Layer 3 of a small transformer language model trained on English Wikipedia (10 layers, counted from 0, width 96).
Take only the direct path to the model's output, skipping the later layers: a vector added to the residual stream pushes a token's score in proportion to its dot product with that token's output vector.

Output vectors of the tokens that the questions are about. A number n stands for (n - 500) times 0.0051.
"DST": 732 505 753 625 437 325 564 625 632 429 338 975 500 573 490 87 251 460 273 458 700 630 694 425 645 500 493 505 320 371 681 638 457 496 723 345 668 349 541 779 336 554 291 471 259 526 643 496 550 231 400 430 297 521 485 721 619 480 768 582 508 312 677 495 382 519 303 524 736 617 304 264 572 758 260 757 567 445 616 500 952 770 403 301 676 638 627 590 318 324 597 616 611 619 315 857
"2000": 571 580 606 488 459 436 514 552 492 387 405 589 521 572 352 286 443 464 322 460 446 523 459 541 542 380 544 572 482 479 539 492 623 591 568 671 608 432 616 464 514 586 505 469 400 472 583 480 423 379 484 444 527 593 560 530 514 502 563 456 443 447 625 537 480 494 281 411 664 530 447 366 483 484 531 568 461 502 500 493 498 550 504 427 494 520 388 610 443 377 609 513 532 549 593 446
"ed": 423 491 523 581 422 587 713 442 443 554 531 556 379 414 551 513 370 487 388 292 457 500 629 393 423 213 401 579 467 576 449 441 659 490 432 468 500 535 460 534 570 631 324 594 604 589 561 367 427 375 574 579 524 375 381 598 547 341 591 401 493 601 433 646 456 420 411 401 497 447 528 477 428 420 444 621 657 556 462 451 378 458 518 330 610 442 402 551 455 589 552 489 488 347 405 405
"pe": 588 585 490 505 466 529 468 679 513 497 575 671 385 535 483 575 516 370 443 339 518 476 665 600 538 417 500 461 521 461 572 640 486 350 546 405 406 322 505 518 310 394 343 650 393 485 655 710 465 512 448 612 488 583 438 522 698 317 550 591 533 388 716 409 554 500 583 521 460 461 540 436 522 640 551 553 551 661 567 443 562 520 355 482 373 541 608 411 605 384 505 603 476 631 365 564
"ander": 522 492 587 412 543 444 453 521 535 503 474 641 517 523 464 601 406 610 506 319 469 472 409 480 266 429 504 424 476 455 505 418 448 510 493 536 503 488 576 579 372 553 374 569 449 472 432 436 645 229 439 535 456 570 333 614 477 448 616 497 519 475 589 554 447 576 354 686 555 500 425 365 524 514 302 669 598 488 495 516 509 429 530 712 555 609 602 719 650 388 505 434 482 512 409 423
"rovers": 586 530 672 673 490 493 653 447 500 315 306 568 728 672 466 384 459 643 367 485 691 522 548 560 550 339 517 275 553 509 461 561 520 531 474 525 497 474 434 568 338 377 447 474 447 411 612 614 529 352 436 443 396 599 515 490 619 409 516 522 620 485 524 520 408 610 377 645 566 595 382 343 636 645 439 519 482 670 557 396 545 612 500 383 648 594 577 606 283 440 531 406 599 532 452 503
"ople": 440 571 572 520 324 445 422 576 591 465 552 685 511 694 454 345 365 474 564 575 639 589 357 428 586 346 419 286 497 511 556 457 475 584 546 517 740 261 509 442 322 372 263 438 538 558 848 417 435 236 390 504 344 682 584 424 500 589 678 460 662 350 594 296 337 569 476 731 694 593 475 385 504 463 277 698 804 532 500 531 671 744 425 376 597 507 504 578 476 433 600 379 518 488 307 457
"opter": 471 580 678 564 370 400 666 533 471 534 332 705 429 519 524 400 339 540 301 548 583 541 475 818 669 483 569 412 392 314 470 460 415 525 661 369 629 443 626 535 416 429 425 506 320 454 560 426 587 326 497 418 355 578 568 445 612 627 581 534 397 374 555 346 519 702 425 481 565 537 410 390 395 535 559 707 608 576 553 557 522 487 391 577 520 647 481 668 592 285 503 503 550 589 366 547
"ile": 508 460 440 565 472 600 442 534 531 469 523 542 481 589 430 589 360 509 445 469 363 524 514 449 490 466 406 389 481 435 468 489 522 502 575 429 484 550 511 576 513 554 400 420 384 437 547 494 498 563 583 348 392 572 653 523 438 668 458 583 427 561 469 253 536 552 586 481 436 545 423 423 532 640 342 534 637 497 465 622 525 461 565 505 539 673 315 481 493 294 528 288 306 497 443 637
"ograp": 510 500 630 642 448 440 563 385 547 373 381 678 465 525 438 259 558 702 412 410 496 506 391 548 580 178 530 326 494 436 647 405 644 602 607 432 688 328 361 542 440 381 554 524 406 690 475 378 414 337 519 275 373 458 581 588 667 517 725 638 463 430 335 516 372 555 311 578 739 599 284 384 458 601 639 599 567 583 607 407 494 418 580 619 556 613 691 613 433 438 512 404 393 641 399 381
"500": 519 418 677 474 526 555 411 451 552 395 413 675 563 483 491 414 460 428 519 605 577 619 516 474 513 320 509 500 370 463 588 586 570 577 547 525 573 388 449 653 532 443 360 530 399 423 608 538 514 485 345 503 543 627 524 426 579 555 503 702 447 364 606 382 458 580 322 483 627 477 533 400 531 584 542 467 534 492 500 475 459 495 414 529 521 553 529 672 520 425 600 557 559 580 368 555
"ilt": 431 483 607 570 443 594 471 481 549 375 430 739 500 607 457 522 418 569 572 447 642 503 446 332 391 327 525 406 401 442 540 519 530 421 556 495 509 503 303 607 454 535 439 489 521 547 557 523 433 470 433 366 510 541 413 445 491 537 640 364 478 506 497 486 608 471 478 656 464 686 589 356 612 686 406 649 552 742 492 532 578 486 581 578 650 563 595 698 529 274 659 314 390 733 506 447

Output weights of attention head 0. The head adds the sum of these rows, row i times number i of z. A number n stands for (n - 500) times 0.00027.
o0: 373 490 351 577 584 524 272 608 496 324 708 500 342 395 770 440 447 457 258 548 572 655 676 416 394 455 371 674 581 623 477 727 280 532 754 613 565 360 549 519 546 248 792 580 575 552 293 684 518 677 567 452 381 668 430 640 246 555 588 530 365 639 509 409 433 708 704 465 435 498 299 575 454 462 505 608 579 392 599 786 410 372 517 324 512 493 795 484 570 550 449 464 453 452 493 511
o1: 485 401 306 650 357 462 426 450 512 533 387 612 593 493 471 649 539 656 528 497 502 631 369 511 513 621 289 720 586 524 595 455 733 621 589 299 619 498 290 426 581 393 258 441 587 550 653 564 218 545 621 477 325 372 686 446 307 464 559 392 299 684 481 411 465 429 588 483 517 344 407 391 364 328 625 465 375 308 388 493 339 530 559 350 287 316 600 739 677 417 663 598 345 571 487 449
o2: 535 155 342 488 424 641 537 657 619 415 686 389 334 503 404 573 574 466 611 459 267 388 788 516 443 425 230 673 654 664 324 606 663 666 547 429 352 689 538 347 623 418 695 569 478 516 396 345 396 287 582 644 620 460 304 469 317 620 472 593 562 370 479 279 392 474 585 363 336 364 544 389 501 485 418 273 442 466 721 658 475 320 481 651 520 467 456 490 660 455 587 590 558 304 269 337
o3: 640 725 574 412 354 236 607 206 404 298 454 351 673 300 539 284 672 631 711 522 394 493 429 648 544 554 601 558 664 589 489 453 465 563 607 342 410 496 365 615 478 257 390 405 474 798 507 505 507 337 301 569 313 652 446 363 696 462 691 535 422 579 601 528 429 318 593 955 243 704 275 598 594 417 395 430 654 385 390 409 496 494 586 447 527 479 543 503 456 823 396 589 494 488 480 418
o4: 590 387 576 371 552 462 654 483 294 446 666 593 561 473 375 289 562 692 561 616 673 553 488 465 359 330 548 341 615 543 645 425 485 631 416 629 413 723 492 454 475 386 399 588 342 611 590 586 208 517 343 595 443 663 514 395 533 282 453 416 314 104 422 473 650 552 214 444 448 415 309 293 573 654 464 491 569 522 592 388 539 280 344 489 777 607 464 606 201 628 661 592 497 448 688 632
o5: 521 462 461 438 157 222 299 624 592 490 252 579 426 649 564 570 540 455 400 566 577 374 620 807 683 562 505 682 221 555 518 610 652 534 529 476 369 605 527 482 437 686 440 642 528 304 571 470 488 290 382 604 345 519 459 613 641 511 423 520 475 663 700 534 418 381 504 453 480 561 584 492 466 634 740 316 424 401 251 540 480 527 232 401 479 625 637 602 458 229 438 380 412 548 821 363
o6: 374 434 360 82 580 542 380 446 364 483 553 739 509 531 448 879 620 375 819 376 597 481 306 423 517 223 541 408 570 498 552 428 615 705 619 569 390 373 586 722 641 317 408 571 319 725 390 298 364 279 477 368 468 342 421 274 522 524 657 789 502 442 208 470 467 596 430 562 369 702 476 495 579 514 523 602 745 282 432 465 419 431 600 497 467 472 684 500 642 414 638 402 509 476 612 474
o7: 685 303 581 574 785 816 597 469 512 418 431 311 421 501 466 400 357 461 552 375 454 382 706 646 305 430 470 321 445 235 444 422 375 470 534 432 447 410 420 673 305 524 286 545 583 676 683 120 355 415 553 689 528 343 540 844 790 464 614 401 545 496 588 466 513 607 471 514 850 246 449 640 359 555 599 486 541 408 530 471 300 618 510 517 555 523 673 46 516 306 507 531 532 719 508 772
o8: 401 591 488 635 545 511 523 489 514 719 662 492 473 444 673 182 623 360 368 573 610 364 398 383 375 429 685 538 468 393 364 389 397 523 592 492 525 563 456 495 569 676 346 595 611 276 568 495 623 585 613 609 469 519 736 679 640 512 241 406 518 594 612 484 385 650 337 444 130 436 656 596 295 283 434 677 171 551 502 505 446 608 498 593 200 493 614 454 481 597 381 244 725 562 597 607
o9: 283 711 641 643 488 248 596 725 280 515 396 485 549 323 373 392 386 393 575 520 487 514 593 272 453 492 455 595 640 279 374 471 423 485 397 337 514 559 415 482 352 631 803 587 332 537 507 700 430 647 831 616 440 556 678 593 519 551 584 436 439 908 291 520 571 551 343 306 485 312 520 428 506 584 256 600 804 514 424 621 614 559 587 647 556 820 477 382 489 551 509 359 421 437 664 481
o10: 719 443 506 652 379 557 417 457 400 371 437 83 538 352 757 511 469 553 390 493 360 441 487 447 649 456 360 436 469 550 471 720 423 561 450 563 436 373 699 785 423 339 167 586 657 170 505 514 326 469 624 575 404 651 486 373 573 506 802 493 628 323 159 504 672 570 533 780 387 410 725 856 732 459 444 585 520 337 399 370 366 445 663 239 401 468 483 648 449 228 222 610 536 385 415 540
o11: 449 410 489 391 728 613 604 568 510 377 492 168 662 382 506 711 472 362 360 444 509 496 604 447 639 580 476 400 478 464 528 329 350 408 448 421 563 515 521 341 224 344 430 537 694 412 437 502 689 453 620 688 384 485 338 651 625 537 310 634 460 512 426 787 770 441 365 444 329 474 429 422 776 513 285 351 568 613 601 461 291 593 642 585 453 487 574 545 310 601 806 332 385 430 587 721
o12: 633 520 665 640 542 661 505 323 648 366 329 568 253 479 772 595 652 515 406 778 487 517 332 592 452 375 490 502 560 450 324 452 527 376 527 404 430 581 477 563 165 681 226 747 691 515 443 596 519 401 496 609 564 411 603 632 504 777 487 515 519 451 427 527 302 382 631 512 406 627 416 409 366 479 378 544 671 810 268 436 712 385 658 633 497 501 592 457 846 378 452 317 510 745 246 530
o13: 546 383 538 613 314 491 394 305 455 763 739 342 379 412 418 397 651 540 380 446 534 526 585 461 668 541 429 313 376 693 511 535 447 698 298 637 531 448 457 334 455 483 617 416 523 553 571 564 547 599 638 633 523 230 499 461 371 479 414 318 373 473 282 371 449 484 559 443 405 455 348 410 410 604 394 507 455 213 683 285 546 468 430 652 444 626 189 626 557 523 676 560 616 554 383 663
o14: 635 494 533 476 466 244 402 534 540 566 687 340 474 770 290 401 501 411 664 350 607 428 382 389 364 673 709 394 507 343 494 388 324 713 385 662 356 459 366 680 591 568 416 272 488 586 552 802 568 528 613 602 410 300 311 529 621 318 581 713 587 363 408 368 490 819 716 488 750 394 302 334 507 537 334 669 826 497 522 524 628 493 634 410 485 624 424 637 497 428 340 454 259 446 315 528
o15: 396 551 706 636 323 394 292 733 364 251 306 449 503 660 548 391 353 326 650 647 428 740 308 286 298 286 628 581 688 441 613 399 509 814 503 494 340 389 575 778 721 536 441 505 630 617 469 703 503 322 594 461 460 481 634 432 475 382 511 335 583 513 501 457 569 343 234 459 542 436 563 964 563 635 422 316 279 615 461 573 670 226 398 558 357 300 419 759 727 282 576 305 381 509 475 454
o16: 734 598 543 386 479 706 566 455 644 411 513 539 133 495 717 602 522 367 386 445 329 347 350 686 672 611 589 483 641 435 569 499 687 603 478 556 340 332 362 376 531 285 502 262 452 456 606 383 576 622 294 519 477 590 169 166 615 426 425 494 542 617 534 464 521 632 572 550 588 604 250 666 633 521 611 544 595 588 689 635 777 488 584 572 505 549 376 488 567 444 318 541 200 541 704 479
o17: 431 360 611 289 495 483 593 352 499 470 200 594 395 442 366 652 237 366 257 587 575 590 264 393 544 584 530 384 348 524 268 488 312 467 416 578 587 756 671 497 585 560 424 450 738 767 554 413 463 523 671 602 273 548 458 451 435 534 434 412 565 447 348 423 392 375 440 510 508 530 453 642 494 456 527 612 624 464 317 338 480 749 433 597 712 506 518 601 552 412 424 522 381 382 637 398
o18: 488 227 710 503 488 409 555 476 380 744 455 502 609 451 369 306 529 317 501 420 603 633 350 602 836 401 481 631 611 615 567 604 350 386 654 368 801 453 498 448 607 502 541 602 397 245 646 438 652 500 312 537 430 496 569 496 550 619 644 449 827 499 541 512 324 472 516 530 442 398 618 633 500 632 791 608 662 531 747 510 561 571 611 649 554 525 522 420 303 592 612 816 534 542 612 687
o19: 409 657 620 254 548 591 695 595 638 479 730 405 706 423 564 339 603 628 362 593 639 691 697 608 531 819 703 381 678 495 565 470 240 492 494 339 448 673 591 400 625 720 602 565 309 440 531 510 595 474 402 436 401 551 540 417 354 395 494 533 525 802 603 477 429 555 225 424 465 473 143 428 551 526 429 371 706 464 595 673 478 559 412 538 481 791 454 541 597 687 417 458 490 565 483 657
o20: 376 461 314 417 349 675 640 552 553 554 431 302 658 399 517 519 361 527 854 502 624 573 351 556 529 783 377 450 425 435 693 684 446 639 322 349 661 359 499 396 529 548 554 479 532 517 457 610 491 433 571 527 666 595 583 500 265 697 311 572 335 373 570 243 457 426 428 427 385 471 494 394 575 521 464 551 573 427 201 795 547 412 473 553 328 462 563 382 464 400 315 372 319 633 571 424
o21: 475 174 489 419 477 490 483 298 713 470 539 518 535 669 446 550 485 499 509 367 339 579 401 392 599 542 455 260 644 796 454 410 420 439 462 490 553 512 455 555 531 539 388 402 391 601 555 446 486 292 460 448 505 512 354 372 636 654 531 235 652 772 525 704 684 571 689 696 589 496 510 486 425 691 647 811 350 494 541 738 398 593 429 516 660 533 394 555 451 480 229 380 534 677 584 269
o22: 571 621 320 630 645 798 549 380 635 513 578 658 615 551 579 438 638 495 421 694 495 733 418 422 378 285 512 648 482 401 683 253 377 369 639 478 546 374 235 160 743 561 660 554 533 641 241 435 300 594 580 482 653 539 456 591 446 611 403 599 524 559 604 520 567 590 100 841 528 398 515 478 527 394 451 589 491 372 426 503 411 555 343 610 577 642 265 543 447 350 445 530 516 452 401 285
o23: 437 501 433 174 647 580 692 644 300 286 740 426 530 442 382 498 785 47 367 659 667 293 895 538 609 445 495 363 434 453 476 544 314 379 723 640 575 535 419 579 459 434 580 591 395 636 494 760 688 511 596 541 439 697 480 542 460 485 460 376 246 384 584 550 757 657 254 494 443 469 672 642 409 463 356 348 478 482 522 384 519 531 748 321 705 389 271 641 484 484 358 566 521 527 454 491
o24: 352 526 285 543 509 589 409 428 516 762 445 500 729 631 450 590 364 214 232 540 681 778 583 495 430 546 523 511 479 367 297 606 687 567 560 429 117 422 597 522 372 475 505 348 847 642 422 570 508 491 680 467 430 637 597 474 440 437 398 257 347 547 531 579 469 366 425 420 422 613 501 541 479 687 604 465 398 537 731 548 396 525 517 640 674 721 626 309 492 386 392 363 522 601 505 649
o25: 528 711 409 345 214 486 627 720 622 248 492 175 478 379 514 378 548 319 288 657 408 630 19 544 361 327 373 452 526 530 470 416 382 423 577 532 287 449 354 265 414 480 496 448 516 578 567 335 471 355 496 271 308 481 551 578 502 534 439 553 436 514 709 511 769 560 368 519 470 673 416 519 382 525 433 653 676 466 518 629 592 486 643 560 226 545 582 453 451 633 699 722 414 525 487 444
o26: 287 749 466 659 579 482 465 431 657 434 576 540 726 602 441 378 446 255 344 599 470 458 346 622 613 508 497 533 474 447 413 519 511 440 345 399 545 747 426 583 239 656 680 638 379 549 572 338 521 354 505 505 360 527 527 563 456 526 592 742 401 422 230 677 519 319 281 634 548 502 295 767 349 506 507 773 314 470 435 328 723 538 554 439 524 664 359 767 304 371 631 626 732 595 442 430
o27: 490 471 428 620 275 294 536 420 389 657 413 657 485 595 491 601 446 689 525 356 588 711 577 481 421 400 514 635 496 606 331 520 547 451 784 560 568 348 480 526 348 665 546 462 607 491 475 393 452 537 482 783 504 401 457 235 746 441 724 395 376 521 439 511 550 358 305 642 396 435 553 717 457 405 452 536 489 593 626 454 661 537 323 461 356 231 466 588 473 617 388 297 467 563 529 532
o28: 514 433 586 605 530 591 713 642 357 346 266 531 349 172 514 441 494 376 570 568 360 699 460 667 544 403 363 435 615 367 640 693 428 569 538 549 834 591 872 703 341 311 591 421 99 510 646 563 668 439 626 378 664 681 291 306 593 499 374 541 367 512 489 656 440 829 226 491 503 325 476 147 244 471 566 579 475 590 388 347 550 410 576 530 638 427 676 505 419 332 655 490 682 665 544 339
o29: 489 582 631 308 481 438 446 522 527 520 421 399 460 554 488 570 527 197 562 547 608 471 560 451 450 514 433 540 669 445 488 248 447 321 649 510 538 537 647 473 335 337 455 494 590 389 520 446 295 690 704 725 708 424 405 392 570 502 466 656 554 447 851 455 549 355 537 609 233 385 447 627 499 467 712 561 602 479 481 424 521 342 349 512 347 386 549 502 556 396 502 364 614 250 260 549
o30: 352 490 582 539 463 428 510 244 460 397 584 657 420 614 593 498 579 472 585 457 644 641 343 697 358 678 535 761 479 363 415 388 641 338 362 663 709 337 467 526 473 633 423 361 534 575 369 486 639 595 312 525 494 370 372 464 418 530 296 360 612 380 198 466 646 437 564 553 323 587 597 850 463 612 503 317 688 371 635 611 647 667 511 372 542 493 807 306 585 775 751 454 364 156 602 602
o31: 358 347 457 684 651 608 549 479 420 461 455 439 638 652 549 412 332 693 443 493 647 653 430 547 636 420 188 668 551 300 417 429 422 470 655 746 507 742 464 718 923 486 552 470 366 496 333 484 517 641 322 412 605 527 491 434 635 234 662 433 559 452 692 545 395 474 493 289 419 417 431 202 550 778 676 458 717 507 498 500 498 680 299 669 347 428 388 283 501 502 605 615 501 492 510 248

Each question shows a token from some text and the vector z that the head gathered there. A number n stands for (n - 500) times 0.0043.

"ed": 483 462 513 497 544 514 436 371 504 485 526 407 397 603 548 419 591 472 524 401 506 495 569 519 425 485 546 485 546 400 421 527
Which of these tokens does it push down most? "ander"

" term": 634 295 382 664 580 442 249 502 643 761 590 694 389 585 488 367 389 395 536 699 483 379 578 751 439 548 581 424 653 566 482 303
Which two tokens does it push up most, strongest first? "DST", "rovers"

" |": 687 599 646 285 305 600 512 595 581 654 486 461 396 465 374 443 516 553 624 489 535 487 480 375 515 527 423 489 593 668 421 593
Which of these tokens does it push down most? "rovers"

"L": 460 680 605 451 653 169 712 531 483 445 513 718 565 567 567 640 485 453 508 300 470 478 550 398 326 497 540 650 554 367 599 433
Pushed up most: "ograp"

" ST": 585 496 617 371 550 369 508 582 422 486 362 619 437 545 490 439 562 606 452 442 410 478 528 480 461 448 422 532 448 507 550 533
Which two tokens does it push up most, strongest first? "ed", "ile"

",": 658 376 563 378 546 582 483 449 488 476 359 614 410 463 493 490 640 495 554 534 434 479 530 523 527 622 445 516 544 473 544 449
Which of these tokens does it push down most? "ople"

" ent": 508 459 513 528 484 476 434 417 520 504 553 458 389 568 508 465 590 493 544 449 512 526 496 572 433 519 546 473 541 408 473 518
Pushed up most: "2000"

" single": 477 477 411 549 434 593 491 419 525 532 590 487 460 466 557 532 558 534 554 524 489 500 448 578 447 469 620 419 485 450 512 526
Which of these tokens does it push down most? "ed"

"ol": 458 550 494 464 558 573 515 449 544 480 425 511 439 551 475 599 507 495 591 492 460 496 534 478 445 523 463 492 544 458 575 522
Which three tokens does it push up most, strongest first? "2000", "500", "ograp"

"century": 473 435 470 393 579 491 567 414 535 534 517 516 624 509 409 414 529 509 565 495 454 599 376 480 486 618 546 553 681 429 554 529
Pushed up most: "opter"

" sevent": 488 473 511 554 572 462 515 426 569 541 602 523 496 627 502 416 591 562 540 512 616 417 468 503 435 536 422 527 536 393 488 376
Pushed up most: "ople"

"art": 415 416 450 553 503 512 630 452 518 493 437 621 514 503 391 430 451 579 554 525 484 517 542 467 558 508 495 502 507 460 478 611
Pushed up most: "rovers"

"\"": 590 431 482 501 466 465 521 565 470 373 519 483 357 480 512 478 542 505 499 363 471 445 540 551 473 506 529 463 625 519 509 583
Pushed up most: "500"

"k": 611 460 525 474 477 546 518 522 470 388 462 488 384 482 538 518 615 542 471 426 472 443 529 524 461 533 488 448 556 522 521 565
Which of these tokens does it push down most? "rovers"

"id": 549 523 557 437 592 597 604 424 618 397 433 516 459 511 503 613 489 486 602 464 497 487 556 458 472 569 399 505 617 404 610 533
Pushed up most: "500"

"–": 503 458 481 487 372 387 735 582 452 434 701 740 305 623 476 455 533 494 558 203 473 398 387 635 319 512 415 727 460 455 656 52
Which three tokens does it push up most, strongest first? "ed", "ople", "pe"

" 64": 607 598 524 346 252 548 578 621 559 628 727 321 389 528 393 573 580 662 623 478 566 652 399 427 582 540 497 509 633 534 453 540
Pushed up most: "opter"

":": 652 344 594 446 447 629 553 588 391 552 341 598 376 401 363 462 501 383 567 381 545 455 325 554 423 492 358 491 553 451 433 538
Which of these tokens does it push down most? "ople"

" Sh": 517 475 505 485 545 562 516 420 534 487 426 516 448 514 514 522 503 501 582 453 467 506 508 503 471 532 474 508 568 460 581 497
Pushed up most: "2000"

" of": 515 489 510 509 485 514 505 495 502 438 535 463 416 507 443 537 545 507 537 442 501 545 477 498 498 511 510 460 526 455 445 548
Which three tokens does it push up most, strongest first? "2000", "500", "ograp"

"AN": 566 554 589 426 619 357 534 491 383 470 411 646 504 509 548 435 626 569 491 456 383 517 596 445 416 503 508 602 512 455 552 586
Which of these tokens does it push down most? "opter"

"|": 612 592 639 578 556 442 518 368 417 619 425 545 443 492 440 481 551 548 492 426 605 523 510 379 497 647 435 479 639 373 549 525
Pushed up most: "ograp"

"pr": 413 337 406 513 537 584 533 474 517 550 638 401 334 528 626 497 478 433 447 468 503 519 533 490 435 364 449 467 429 473 517 567
Which of these tokens does it push down most? "opter"

" provides": 553 429 552 444 510 591 453 457 510 524 400 491 446 499 498 525 540 463 582 441 470 547 493 476 431 521 402 507 555 462 590 458
Which of these tokens does it push down most? "rovers"

" plays": 466 417 467 550 494 467 527 468 357 484 703 437 501 612 571 360 619 471 584 411 513 431 563 592 431 423 468 595 465 479 455 493
Which two tokens does it push up most, strongest first? "ople", "pe"

" prin": 494 423 438 486 520 645 519 547 494 491 539 530 476 460 591 483 473 534 565 525 449 542 497 529 496 551 496 492 471 447 511 442
Pushed up most: "DST"

"Over": 584 471 485 487 434 518 551 596 406 370 537 462 331 458 540 512 589 562 378 390 476 482 590 583 463 469 513 464 564 515 525 545
Pushed up most: "500"

"x": 555 556 422 498 511 367 511 582 540 429 444 553 423 590 615 533 485 576 479 496 475 479 623 618 531 551 482 485 521 496 512 629
Pushed up most: "ograp"

" 1": 594 411 604 448 420 499 395 573 430 498 466 535 450 389 411 540 596 533 518 472 583 551 499 490 425 491 254 460 562 491 557 349
Which of these tokens does it push down most? "DST"

"1": 679 458 558 430 276 487 418 625 424 362 520 573 566 331 518 562 563 498 573 287 396 591 428 591 209 530 467 360 369 605 412 410
Which of these tokens does it push down most? "rovers"

"ill": 465 454 504 423 474 638 656 692 506 426 433 598 577 555 553 565 460 502 596 425 538 478 541 427 373 536 528 408 636 426 514 624
Which three tokens does it push up most, strongest first? "ograp", "DST", "500"

"e": 476 413 524 523 529 566 483 398 546 528 476 510 457 541 494 547 492 464 585 494 476 492 517 514 440 517 518 462 550 467 590 492
Which of these tokens does it push down most? "ile"

" the": 518 426 492 717 537 438 394 355 419 603 592 459 435 557 456 453 505 471 395 534 406 515 453 531 489 556 462 415 467 458 409 470
Which of these tokens does it push down most? "500"

"el": 553 548 518 524 450 534 511 493 566 447 555 556 482 443 418 516 509 556 442 471 622 522 611 468 554 558 371 521 468 543 500 496
Pushed up most: "ile"

" or": 453 484 401 510 474 587 514 450 533 534 615 481 435 462 571 504 562 518 561 466 503 536 462 535 435 472 581 451 457 464 474 467
Which of these tokens does it push down most? "ed"

"ll": 548 536 587 424 362 615 485 574 585 560 449 569 523 409 399 451 480 536 552 532 549 506 510 473 416 496 381 406 595 517 466 593
Which of these tokens does it push down most? "ople"

" to": 467 502 431 390 509 511 538 439 572 476 464 474 541 503 544 586 498 531 594 455 443 599 471 527 508 519 623 480 513 415 447 532
Which of these tokens does it push down most? "pe"

"is": 484 377 449 638 525 467 707 359 533 583 555 589 418 431 360 598 497 467 566 621 433 440 558 382 473 724 605 542 603 436 407 630
Pushed up most: "ograp"

" The": 508 421 499 420 530 516 526 416 501 570 449 543 576 508 400 457 528 503 547 484 492 566 390 485 481 583 512 544 629 434 537 481
Which three tokens does it push up most, strongest first? "opter", "DST", "ilt"

" City": 323 561 385 481 689 408 456 434 237 365 260 650 299 618 506 734 456 371 355 306 565 506 677 467 630 432 484 626 599 559 749 589
Pushed up most: "ilt"